Layer 2 of a small transformer language model trained on English Wikipedia (8 layers, counted from 0, width 128).
A neuron adds its activation times its output weights to the MLP's output. To switch it off is to set its activation to zero at one token and run the rest of the model.
A neuron's activation on a vector x is SiLU(gate . x) times (in . x), where the dot is the dot product.

Input weights of the MLP neurons that the questions are about. A number n stands for (n - 500) times 0.0007.
n36 gate: 634 434 543 559 535 525 282 599 400 662 632 381 335 341 419 440 642 638 370 543 496 303 434 652 596 376 538 655 49 588 518 226 445 526 593 569 354 443 391 636 474 364 548 657 614 566 246 405 477 509 462 595 207 637 487 545 859 582 457 765 367 513 461 522 441 549 530 728 556 420 594 509 465 551 542 313 393 341 561 557 647 241 449 414 571 352 425 316 329 656 664 543 297 543 373 265 513 509 526 404 438 599 513 434 274 518 805 496 551 843 859 399 661 319 132 456 593 530 301 709 496 770 615 548 755 479 307 240
n57 gate: 392 343 391 421 792 422 630 690 449 483 517 661 541 727 781 558 512 573 394 554 476 422 696 470 544 512 545 513 509 619 224 274 678 542 431 871 530 432 556 451 332 636 695 608 559 470 290 546 552 742 315 472 455 491 664 504 440 275 412 466 529 463 442 309 484 625 433 504 364 491 535 491 328 241 749 626 332 432 567 416 913 449 577 479 637 427 572 463 385 478 518 235 543 383 351 453 583 521 562 399 521 479 496 496 445 625 574 521 442 930 449 462 530 537 352 606 407 385 116 393 270 573 226 352 850 451 504 330
n106 gate: 528 389 253 576 655 535 531 779 541 606 504 471 425 532 592 572 468 570 470 476 633 456 471 280 513 508 310 693 401 529 600 451 430 606 508 536 496 274 597 382 666 782 463 441 533 398 546 548 281 464 460 485 286 340 468 592 698 733 403 553 588 457 400 402 461 546 632 296 683 570 592 545 504 690 571 625 438 504 395 609 525 304 704 408 479 441 414 55 401 699 661 504 630 472 526 591 251 593 635 192 743 588 606 573 387 384 366 508 234 464 817 300 367 488 557 329 537 623 532 566 311 611 255 529 564 345 157 492
n124 gate: 441 456 540 450 705 570 389 535 368 484 552 375 295 414 766 426 543 349 526 735 373 457 597 251 483 504 647 387 258 412 480 439 554 608 558 488 367 367 664 349 290 468 496 640 608 432 622 547 479 358 395 542 422 552 516 647 666 516 369 585 187 350 315 516 504 646 539 516 578 524 974 573 496 566 654 544 725 557 516 524 504 608 473 796 573 496 637 320 406 365 458 261 418 579 601 565 777 365 652 484 565 602 568 476 635 537 566 624 333 496 376 536 693 390 452 96 641 477 658 464 331 261 453 340 413 636 602 701
n209 gate: 474 442 637 343 589 440 526 644 540 348 406 34 629 579 655 443 618 559 533 784 533 530 630 710 519 182 444 441 528 491 354 360 556 737 491 615 383 361 679 664 465 410 638 647 245 428 423 167 385 619 504 542 535 320 336 267 477 293 760 388 718 401 430 343 453 409 192 760 674 386 495 432 584 278 457 434 505 392 562 513 550 630 444 562 699 590 757 356 487 313 598 268 353 522 298 658 328 496 544 394 374 500 398 549 345 282 409 567 604 395 803 513 546 877 393 375 608 652 355 401 612 550 677 737 667 570 456 258
n306 gate: 451 221 424 406 458 478 358 679 583 546 492 381 570 582 426 530 466 415 652 522 440 441 611 613 377 541 806 554 415 420 585 412 391 580 247 534 404 538 649 448 651 370 637 695 469 328 554 496 473 609 519 615 334 722 262 379 635 328 346 577 615 430 609 584 693 523 339 553 504 430 539 481 439 667 669 500 306 477 319 420 728 405 518 327 535 449 343 437 433 290 555 549 841 474 435 504 447 854 615 383 573 329 750 553 451 515 426 610 585 571 314 489 336 567 443 530 573 582 530 388 512 242 260 462 526 452 574 232
n36 in: 466 500 308 478 358 471 422 774 825 509 738 591 429 513 531 652 728 526 233 382 444 659 660 298 665 626 508 526 372 487 662 465 232 793 711 462 526 93 328 558 509 517 603 368 893 487 600 580 744 687 425 350 638 595 389 346 530 242 474 500 344 633 386 729 393 496 703 728 681 570 465 622 312 362 289 261 904 366 517 491 430 603 442 585 509 417 565 508 709 377 522 479 504 377 566 487 419 606 433 410 400 386 496 453 470 474 491 663 579 483 521 586 513 584 405 362 496 693 424 400 487 374 413 397 623 667 374 236
n57 in: 686 468 464 591 436 473 623 272 608 613 488 444 457 575 635 264 472 394 638 626 612 774 371 512 504 758 469 431 773 689 672 512 527 283 210 595 387 464 538 554 655 472 480 628 423 476 618 362 363 449 883 401 492 504 428 479 520 377 353 375 492 686 500 726 250 614 496 464 422 308 316 609 476 645 732 444 275 496 755 696 492 315 492 575 346 593 419 347 598 557 441 772 578 452 670 378 524 520 473 759 382 457 364 532 675 435 434 608 465 323 448 424 463 224 484 480 508 261 508 374 439 796 539 464 488 543 547 512
n106 in: 364 642 400 583 549 523 450 528 520 431 545 751 601 496 669 405 758 328 399 500 560 366 447 537 286 429 398 455 577 204 488 699 430 690 570 376 610 606 411 617 660 569 573 351 743 415 537 290 596 412 425 553 680 553 252 265 704 508 584 463 709 446 313 719 666 242 444 443 244 611 632 553 339 590 519 668 331 333 420 600 562 739 477 536 524 434 358 657 429 591 155 464 654 700 405 386 739 576 366 464 725 540 335 480 452 250 260 568 453 504 528 561 500 524 625 524 293 331 365 574 533 553 645 346 492 362 322 545
n124 in: 631 512 819 296 484 227 662 748 600 641 504 884 531 772 525 476 373 250 619 728 489 535 455 796 421 543 121 549 316 375 418 569 357 621 574 679 390 362 546 367 516 650 423 397 524 702 267 456 521 357 555 447 547 407 524 677 264 270 580 504 587 434 555 472 392 570 623 516 484 762 525 744 376 441 434 520 286 658 452 368 320 480 620 373 590 376 476 461 649 438 718 520 421 512 544 439 432 392 563 508 488 480 492 291 492 307 475 749 335 539 536 512 492 500 347 746 621 504 476 582 322 598 512 488 456 426 453 524
n209 in: 389 529 264 409 588 379 456 369 508 483 407 450 415 218 509 500 537 636 519 688 562 594 605 346 461 594 922 310 513 525 585 635 532 228 556 669 437 572 624 638 525 382 768 281 756 689 313 389 474 492 516 543 338 546 492 393 411 611 674 365 251 375 541 492 344 538 562 357 316 568 355 682 271 370 560 375 491 470 367 679 487 722 391 438 441 508 707 700 516 436 626 521 362 781 542 618 603 570 680 562 386 463 579 513 550 551 624 358 427 418 416 513 586 549 768 630 302 422 277 682 656 399 605 73 376 528 758 374
n306 in: 454 656 704 420 461 526 377 409 492 535 477 562 714 587 377 344 492 496 421 405 345 504 566 401 436 485 526 445 488 512 362 563 385 686 582 332 582 266 548 489 465 368 415 317 523 523 630 580 704 374 357 427 782 473 404 948 571 576 385 586 159 616 645 566 522 429 435 181 530 697 358 500 400 338 661 465 524 520 704 539 697 570 698 156 590 384 586 629 458 413 544 405 361 546 518 465 714 512 519 515 476 633 508 291 411 437 405 257 590 310 728 539 583 599 302 519 566 523 416 378 484 625 414 760 504 462 492 461

Output weights of the MLP neurons that the questions are about. A number n stands for (n - 500) times 0.00092.
n36: 464 420 361 469 549 568 340 509 518 462 238 475 644 523 694 497 412 351 651 543 391 404 617 723 476 561 468 495 439 410 433 315 464 508 408 380 464 494 525 427 494 395 409 462 348 408 535 296 494 392 423 690 534 530 446 703 619 582 553 541 460 553 473 468 569 451 559 459 574 477 531 601 640 325 481 709 419 595 447 352 353 626 560 357 529 555 494 530 427 571 430 406 541 400 769 434 362 422 485 550 519 557 647 228 509 618 543 520 558 494 525 567 520 601 420 403 632 721 436 600 476 413 572 356 531 388 546 437
n57: 574 619 443 545 512 552 367 641 512 686 562 541 555 525 614 476 336 369 542 542 633 395 439 708 538 544 329 543 402 530 588 358 471 461 631 500 440 449 310 399 417 471 516 491 406 662 407 519 395 577 378 459 476 432 417 584 294 637 448 679 553 613 676 483 360 580 470 553 697 612 518 369 542 579 601 506 508 363 555 533 426 587 408 681 380 512 527 375 552 449 517 548 354 360 369 636 506 559 542 349 481 325 485 443 562 456 338 480 464 576 466 520 637 370 512 324 424 680 495 669 425 419 528 497 482 604 411 403
n106: 342 492 547 473 544 348 682 607 335 529 432 701 489 511 562 463 488 554 592 570 978 533 649 540 624 546 508 448 421 566 509 453 491 481 623 553 523 630 512 372 592 380 469 458 500 551 466 430 535 452 565 517 632 389 506 468 378 550 508 573 741 402 460 564 392 357 324 346 588 511 593 268 385 833 511 553 398 446 553 379 434 359 576 429 566 506 468 446 446 489 336 543 464 524 534 482 522 470 375 569 649 461 538 449 467 457 497 604 424 546 524 398 447 414 497 676 573 464 412 503 526 444 539 515 502 616 492 503
n124: 624 503 576 401 506 382 589 399 506 374 528 489 435 489 545 585 366 253 451 556 579 516 503 497 559 612 404 376 642 364 557 300 633 503 380 743 585 564 597 436 465 346 360 603 366 356 628 423 320 415 655 512 512 497 644 503 401 543 511 660 380 726 398 597 390 587 553 408 519 434 402 598 463 583 638 445 542 449 462 376 599 503 640 408 401 497 494 476 563 443 357 489 326 581 447 478 373 453 684 424 598 583 475 597 489 466 633 509 568 577 427 558 497 511 598 497 624 252 700 435 418 506 378 526 508 500 471 528
n209: 405 404 410 606 539 315 483 436 463 497 621 387 397 393 588 428 421 497 589 490 527 539 430 475 623 720 536 534 543 513 586 733 426 232 472 426 611 693 442 430 386 492 750 512 550 618 599 457 357 489 481 640 500 406 494 358 372 590 351 655 417 440 574 558 348 352 762 352 388 651 420 547 697 417 536 427 427 522 442 582 563 579 503 371 563 526 471 553 721 598 309 506 586 567 441 503 422 366 551 389 404 513 465 474 515 356 530 449 420 611 369 600 606 471 506 531 514 400 423 632 449 632 509 510 366 552 667 531
n306: 344 583 647 351 576 481 487 475 389 468 426 696 411 368 602 598 508 348 479 572 192 500 472 478 623 677 458 686 430 363 509 480 550 533 497 453 456 338 624 434 588 463 593 474 345 522 586 535 662 580 391 503 550 427 348 464 526 485 454 530 260 630 451 492 551 554 568 400 490 392 495 376 521 481 490 619 454 495 516 555 367 665 667 531 484 414 514 541 377 521 386 492 540 447 646 475 521 577 619 432 485 503 411 474 531 525 379 568 547 474 537 579 521 648 395 537 542 642 502 575 464 589 628 474 419 582 360 485

Each question names a token from some text and the token that comes next. It shows the vector x that enters the MLP there. A number n stands for (n - 500) times 0.01.

Then comes g, the gradient of the next token's log-probability with respect to the MLP's output, scaled to length 1. A neuron's effect is roughly proportional to its activation times (output weights . g). A number n stands for (n - 500) times 0.00087.

"ett", then "i"
x: 515 372 460 541 569 472 510 439 519 468 576 420 435 439 454 508 505 444 607 430 608 349 525 491 508 392 611 514 405 448 677 310 435 376 521 466 559 536 464 547 436 555 455 462 569 658 484 563 485 485 298 410 658 479 607 508 553 604 429 522 580 497 451 556 464 459 488 356 444 259 495 626 479 435 450 472 332 615 408 493 426 605 607 349 329 556 560 386 718 512 754 428 379 474 434 565 521 481 559 553 344 500 418 537 533 743 563 546 583 540 544 551 388 439 518 614 581 617 570 415 582 619 679 566 423 470 350 590
g: 576 524 726 491 563 460 519 537 500 428 465 584 546 521 348 608 679 663 562 395 477 687 444 615 369 361 432 545 466 465 509 533 427 544 565 547 512 494 489 548 510 737 321 381 522 537 624 564 516 589 351 537 441 393 495 622 559 499 424 421 561 431 439 480 514 551 544 592 426 381 528 562 359 553 542 382 599 455 577 568 624 309 453 536 576 505 690 644 489 500 544 402 562 616 437 527 388 692 447 389 282 494 475 408 262 393 455 124 356 343 591 548 570 531 291 587 616 406 427 500 620 560 595 374 414 643 430 562
Which neuron, switched off, lowers the next token's probability most? n36

" state", then " election"
x: 475 478 654 414 501 660 488 511 441 673 478 521 666 348 618 496 500 473 454 593 519 654 541 559 535 421 576 443 419 349 525 526 589 559 566 555 595 485 470 595 473 384 359 521 579 361 696 470 329 515 500 458 488 714 510 571 541 503 553 439 377 371 368 409 560 499 544 435 533 427 473 517 492 688 384 486 379 364 588 677 462 468 449 387 290 466 553 518 597 456 574 506 368 481 379 482 445 547 429 448 469 562 414 467 698 621 567 596 450 516 583 633 284 674 582 560 378 477 379 464 417 569 567 422 413 563 472 482
g: 504 504 330 597 358 505 538 570 404 474 444 490 356 469 530 518 623 584 509 368 519 548 480 525 531 543 402 362 642 458 389 516 491 626 522 728 706 669 348 481 466 453 482 405 379 537 362 358 540 516 443 586 631 524 526 350 281 538 486 555 352 540 475 451 514 257 533 475 625 492 561 464 505 410 352 449 444 676 515 607 444 334 422 414 570 579 444 641 569 596 548 754 574 596 379 346 465 548 355 575 554 619 489 414 387 544 546 496 429 590 488 424 513 556 603 752 576 448 563 746 584 665 333 627 500 301 428 394
Which neuron, switched off, lowers the next token's probability most? n209

"olis", then " R"
x: 577 354 663 565 572 615 459 427 403 564 583 381 664 551 606 619 435 591 475 499 576 378 600 493 396 324 590 436 410 561 617 383 577 483 561 458 618 501 374 535 543 471 560 527 389 488 533 529 306 413 461 413 600 482 396 654 612 520 428 474 543 670 607 434 531 397 369 443 458 278 546 539 564 514 576 628 431 393 376 525 338 528 389 418 332 501 531 549 639 494 603 350 350 635 423 388 504 634 465 494 319 551 524 530 650 559 628 575 519 469 515 442 489 493 454 418 382 571 441 547 608 478 649 534 501 436 495 477
g: 609 375 463 395 532 586 507 568 507 431 615 586 475 428 528 599 516 421 686 366 587 554 607 585 621 521 636 459 551 410 504 626 442 687 427 495 328 457 523 558 492 459 486 561 116 520 485 329 413 426 408 503 354 389 646 511 513 394 394 459 581 599 528 453 541 374 338 482 453 579 467 605 582 656 578 487 698 310 345 543 542 490 597 259 556 369 513 504 445 382 591 600 447 589 474 554 503 513 553 609 513 490 339 581 545 390 545 348 502 421 529 423 575 401 527 658 779 449 634 414 553 544 355 450 550 643 300 620
Which neuron, switched off, lowers the next token's probability most? n36

" gas", then " on"
x: 445 490 485 464 467 549 607 538 562 519 550 588 680 452 616 378 624 522 452 509 530 541 490 515 477 489 381 522 576 319 337 450 508 547 560 531 454 544 581 622 479 302 470 556 417 339 611 410 585 534 468 356 443 491 611 526 536 544 325 481 590 444 591 423 520 471 395 526 558 588 472 418 508 611 530 503 664 394 545 380 474 401 400 442 484 557 485 560 885 559 493 644 398 376 341 629 421 380 522 444 360 563 543 505 588 498 531 439 656 365 478 401 456 516 533 491 459 494 437 642 490 566 641 626 450 490 350 527
g: 369 359 551 646 526 528 393 405 547 438 428 500 472 489 628 432 467 648 374 514 474 563 698 409 530 396 482 310 546 670 347 455 557 403 738 474 461 448 467 563 484 617 533 333 475 484 518 468 322 546 496 301 459 448 515 563 662 588 531 563 453 362 392 550 579 420 616 545 299 514 579 575 476 469 465 559 786 575 638 558 591 590 478 613 599 613 562 514 621 617 354 614 461 474 531 565 735 298 339 387 534 475 520 422 528 429 579 491 584 427 440 411 672 408 662 516 708 364 437 441 290 379 519 361 519 462 437 405
Which neuron, switched off, raises the next token's probability most? n209

" Gra", then "vel"
x: 458 514 430 308 323 537 524 500 488 331 384 568 471 510 458 491 666 421 515 591 644 460 802 563 396 529 483 627 331 412 457 424 528 498 472 511 525 529 611 636 497 529 613 547 569 485 388 461 590 551 469 553 584 401 576 488 516 568 431 637 506 302 530 529 525 520 418 527 429 537 391 296 376 521 576 407 429 570 459 543 575 518 670 560 611 441 518 529 632 467 548 398 655 505 519 447 374 504 450 455 523 442 379 505 700 344 384 492 577 529 675 500 430 516 429 466 499 512 643 395 474 473 438 736 436 426 317 495
g: 517 524 546 471 531 885 482 484 467 397 519 551 461 541 623 460 615 492 618 417 517 585 238 426 439 384 490 616 464 689 463 553 590 454 500 321 453 579 395 472 399 462 455 684 656 564 572 574 535 554 470 542 367 419 409 476 596 430 446 486 476 553 554 426 466 423 522 560 519 533 403 552 371 631 557 456 454 693 466 250 546 490 384 393 318 547 572 725 458 516 489 261 454 501 479 603 362 632 631 295 338 419 535 468 645 521 695 538 639 435 396 466 431 404 478 645 697 526 361 560 540 554 433 435 509 491 623 370
Which neuron, switched off, raises the next token's probability most? n209

"vel", then " |"
x: 456 584 498 655 504 644 560 539 547 445 478 457 504 607 583 437 641 430 515 455 519 552 355 531 495 668 539 504 555 437 692 360 582 444 439 433 522 457 516 608 497 478 559 585 575 502 399 473 483 383 293 597 435 372 623 551 553 536 464 461 563 544 555 567 534 238 358 510 333 397 388 608 402 553 473 277 370 537 385 429 471 458 550 546 452 554 433 548 431 410 690 431 620 709 436 446 378 533 471 475 439 613 475 402 625 402 583 501 615 509 696 400 517 541 366 568 617 571 493 502 433 594 461 712 394 496 346 508
g: 543 547 622 616 531 587 634 461 482 606 436 527 418 440 468 383 394 561 722 395 414 328 419 452 633 306 450 569 245 202 465 551 480 433 350 555 442 592 361 476 476 456 466 598 374 457 615 377 435 675 447 480 500 432 424 354 556 500 526 604 521 578 511 585 588 572 412 540 446 602 590 332 414 648 586 779 428 464 591 319 537 568 518 462 455 725 516 647 472 388 419 541 616 442 506 499 665 452 464 724 482 590 536 521 720 708 503 483 372 509 390 426 496 502 516 489 400 521 327 496 396 431 589 570 490 619 500 446
Which neuron, switched off, lowers the next token's probability most? n106

" Comp", then "lex"
x: 531 484 444 494 466 640 581 573 492 574 282 271 619 425 483 567 452 487 482 531 553 352 490 634 495 337 542 836 449 417 500 565 354 578 540 478 510 581 542 540 203 553 518 538 400 256 535 594 696 460 586 513 514 475 501 494 647 514 528 424 605 414 568 501 468 519 479 673 587 436 458 434 380 582 534 445 441 433 515 521 416 597 547 438 514 540 534 623 546 490 568 386 460 418 376 524 381 475 444 493 456 479 593 680 439 524 546 556 595 496 520 530 432 474 638 438 329 563 453 560 308 572 506 651 425 467 424 502
g: 652 387 660 339 452 508 471 393 415 363 548 574 576 601 278 563 509 470 613 393 657 548 710 419 506 365 546 409 319 593 716 449 590 438 455 639 539 350 557 404 554 507 445 652 647 463 505 644 589 366 428 365 515 530 417 471 461 442 465 384 547 436 552 484 515 359 569 721 570 590 418 555 219 324 502 617 687 491 290 514 484 482 556 515 363 649 533 494 415 552 461 613 396 503 471 680 424 586 545 463 527 441 321 515 590 568 626 440 536 624 523 387 478 474 442 534 595 592 530 367 235 440 557 546 610 521 475 535
Which neuron, switched off, lowers the next token's probability most? n209

" R", then "ally"
x: 394 293 345 427 500 485 487 532 455 509 376 570 612 516 510 527 411 430 515 388 731 403 427 471 593 425 618 492 404 466 552 520 485 670 529 481 406 513 572 563 573 597 725 402 518 492 522 494 438 604 617 472 464 432 633 465 589 563 400 407 516 482 467 544 617 383 516 517 586 473 442 443 419 823 583 389 416 414 476 536 576 468 640 458 569 329 363 483 438 510 475 591 509 548 502 511 549 627 545 546 654 433 589 573 470 544 330 556 443 523 484 464 442 433 440 562 559 490 532 530 526 418 430 354 385 386 343 507
g: 515 589 429 349 353 551 545 528 305 602 638 478 646 415 749 501 515 531 456 550 556 373 478 687 701 446 555 643 556 429 406 258 606 571 497 504 411 615 413 746 642 408 508 408 470 438 548 445 523 648 524 511 598 472 441 405 457 522 568 583 525 503 505 525 543 377 315 568 483 513 422 598 320 582 471 422 481 522 378 624 296 484 370 529 519 294 464 719 724 540 628 446 426 497 503 378 591 581 460 533 457 551 443 500 431 557 586 287 412 295 538 569 370 651 506 568 538 480 370 575 434 693 396 403 446 549 534 390
Which neuron, switched off, raises the next token's probability most? n306

"E", then "J"
x: 421 601 540 501 432 576 501 555 579 657 560 283 506 637 555 467 550 460 552 481 647 532 564 505 565 507 531 524 359 605 545 569 556 389 528 514 503 511 464 494 390 523 311 598 279 486 582 449 465 494 540 675 641 531 511 700 498 421 582 531 498 420 446 301 631 615 608 497 414 539 603 420 557 551 372 604 512 493 364 293 376 517 637 508 618 477 446 514 521 548 457 514 416 674 423 478 516 506 345 470 567 397 507 586 497 328 406 610 532 574 448 580 535 400 401 571 686 426 467 423 407 379 443 447 414 375 377 445
g: 356 446 542 478 378 653 639 717 427 450 620 698 449 469 513 370 462 338 434 341 483 477 458 363 432 568 539 273 532 476 587 498 517 514 394 512 556 387 530 594 514 297 570 477 573 485 639 560 597 687 663 585 377 573 418 345 674 634 347 699 605 493 443 497 444 528 505 495 462 480 622 496 315 638 431 668 446 606 468 520 476 497 580 547 454 659 531 399 555 453 505 436 410 471 565 458 657 373 518 575 589 570 475 570 756 427 498 303 401 370 605 495 408 537 487 675 438 502 500 506 502 584 250 334 317 443 446 551
Which neuron, switched off, lowers the next token's probability most? n124

"5", then " editor"
x: 539 413 390 432 569 607 519 447 411 501 456 437 659 501 566 441 514 440 318 215 366 402 440 621 557 657 488 391 533 310 437 570 413 509 534 428 615 396 404 694 493 529 484 414 471 529 381 626 676 519 464 508 585 370 451 395 500 507 514 484 532 518 669 545 568 600 562 426 443 547 512 583 515 418 621 550 481 660 565 518 462 545 419 491 438 557 489 502 510 375 392 500 620 679 465 511 417 708 431 672 620 457 457 564 475 417 551 563 674 492 524 533 420 404 538 624 517 399 460 500 562 589 572 343 327 591 475 468
g: 454 494 621 643 445 671 713 479 487 204 513 493 364 451 609 466 602 624 564 458 595 591 353 438 474 381 538 589 596 421 333 546 430 546 568 458 417 361 469 778 388 407 244 516 373 412 548 431 445 487 454 554 306 570 530 494 325 479 476 621 363 618 439 532 592 551 530 552 514 354 671 624 627 459 424 363 603 495 515 369 448 483 643 563 531 552 609 506 547 598 603 430 480 538 383 547 686 342 513 377 517 360 639 532 549 429 385 474 463 592 532 571 548 534 538 428 494 457 414 674 642 324 411 700 572 549 417 383
Which neuron, switched off, lowers the next token's probability most? n106

" S", then "now"
x: 592 391 470 339 448 426 613 496 452 457 435 430 527 408 509 525 471 428 526 463 726 251 526 497 517 560 601 539 506 472 408 427 433 436 538 593 512 437 543 686 482 682 522 421 512 604 559 500 497 612 562 581 531 423 531 582 531 664 508 504 436 344 437 557 569 563 454 513 630 556 567 423 292 790 482 530 457 463 509 509 457 416 555 442 562 352 490 604 512 496 397 451 468 440 596 505 560 444 542 525 656 389 486 561 427 463 390 569 541 448 588 485 520 420 565 364 426 599 534 448 622 454 371 397 446 356 424 477
g: 460 370 455 545 516 519 454 494 376 549 508 414 298 442 468 498 302 591 567 585 424 592 503 582 730 535 441 505 632 386 398 658 462 461 421 511 645 644 414 633 566 641 536 703 552 646 410 405 389 408 369 329 592 488 471 626 445 480 546 746 388 532 509 597 383 297 266 408 452 477 421 586 507 532 486 606 606 333 384 516 305 569 442 636 409 425 441 656 507 446 631 514 453 573 432 496 551 519 669 510 453 564 449 667 426 444 532 457 573 548 643 636 600 756 554 479 432 404 478 399 582 353 314 558 468 576 389 459
Which neuron, switched off, raises the next token's probability most? n106

"ong", then "\n"
x: 469 459 454 384 561 400 277 533 614 411 330 598 437 338 562 512 537 203 569 496 545 570 538 519 527 559 464 429 421 483 359 418 466 671 272 570 350 362 429 531 626 322 532 467 369 513 521 443 561 396 488 515 499 513 493 373 473 580 338 688 638 485 408 463 555 538 564 472 519 425 664 510 552 531 513 595 637 550 481 540 550 537 578 387 512 387 502 381 530 564 586 342 627 504 497 625 533 550 478 545 574 515 612 455 434 434 499 485 469 430 627 541 602 533 334 475 635 522 508 463 604 632 540 576 476 641 692 462
g: 471 359 744 625 521 527 626 503 460 432 507 503 573 497 452 320 300 669 548 523 433 506 524 287 648 500 412 379 305 328 560 515 719 618 539 428 626 457 491 438 396 551 611 543 468 574 480 505 535 602 331 282 525 612 659 563 439 555 318 523 339 424 386 519 539 606 347 478 476 319 574 372 655 468 554 557 421 713 638 641 439 607 326 508 484 533 507 528 387 514 551 581 543 381 514 660 550 588 515 621 526 531 412 446 468 419 470 519 565 364 572 503 410 603 656 457 454 452 452 630 530 530 555 347 436 683 411 294
Which neuron, switched off, lowers the next token's probability most? n306

" S", then "ung"
x: 452 307 464 447 469 466 556 535 395 454 374 472 518 451 503 406 549 484 455 521 851 347 452 511 486 530 620 515 579 455 471 418 464 517 519 572 556 414 517 636 499 674 479 501 474 575 542 503 507 444 521 573 505 457 570 535 592 626 552 523 463 502 400 551 505 522 507 474 530 636 546 474 341 743 499 603 425 374 484 572 453 336 524 437 502 337 479 501 466 521 418 406 417 481 513 488 522 465 541 531 626 569 513 545 469 584 426 592 625 523 585 549 535 353 610 332 351 598 526 430 643 520 397 390 426 354 384 480
g: 657 500 556 469 609 467 385 643 590 545 445 492 446 339 643 641 355 378 601 560 458 395 370 631 432 501 583 439 519 421 422 580 651 727 372 695 492 379 438 645 243 428 280 499 525 402 335 520 480 361 542 325 538 431 425 651 461 490 571 483 584 509 435 508 568 437 680 659 371 625 504 615 324 556 497 560 653 552 491 454 495 640 484 556 406 430 493 493 497 447 383 351 409 577 479 600 478 590 458 537 461 439 610 450 287 537 387 435 404 483 504 654 655 676 553 444 575 365 557 501 381 603 437 746 400 497 578 530
Which neuron, switched off, raises the next token's probability most? n106

"en", then " |\n"
x: 492 543 601 506 573 430 391 507 512 383 419 522 545 474 521 416 408 320 483 385 583 475 527 565 420 475 510 442 347 407 553 516 539 610 526 574 511 429 487 559 364 441 556 389 517 619 516 486 558 585 479 492 510 429 596 485 527 359 453 629 465 772 491 579 580 738 481 374 383 464 611 569 472 506 460 647 473 354 356 606 502 389 567 578 344 417 730 436 613 542 602 386 587 471 477 532 571 604 527 416 414 414 551 484 535 587 384 623 537 583 438 545 371 468 401 468 649 350 544 664 422 284 637 428 476 473 572 392
g: 349 218 783 481 521 497 479 542 573 533 549 662 480 552 406 509 411 441 487 378 388 461 489 460 736 632 288 477 366 422 517 390 584 468 472 430 537 553 436 364 415 521 575 698 510 389 465 577 424 644 470 425 554 546 517 536 425 551 364 518 625 475 479 460 345 703 615 457 517 377 633 475 400 626 592 425 381 385 668 734 476 679 476 653 530 558 412 591 434 468 439 435 609 341 422 471 428 532 301 637 548 521 488 398 485 394 665 370 484 360 491 696 618 559 499 412 444 481 470 508 541 559 457 496 744 577 493 533
Which neuron, switched off, raises the next token's probability most? n57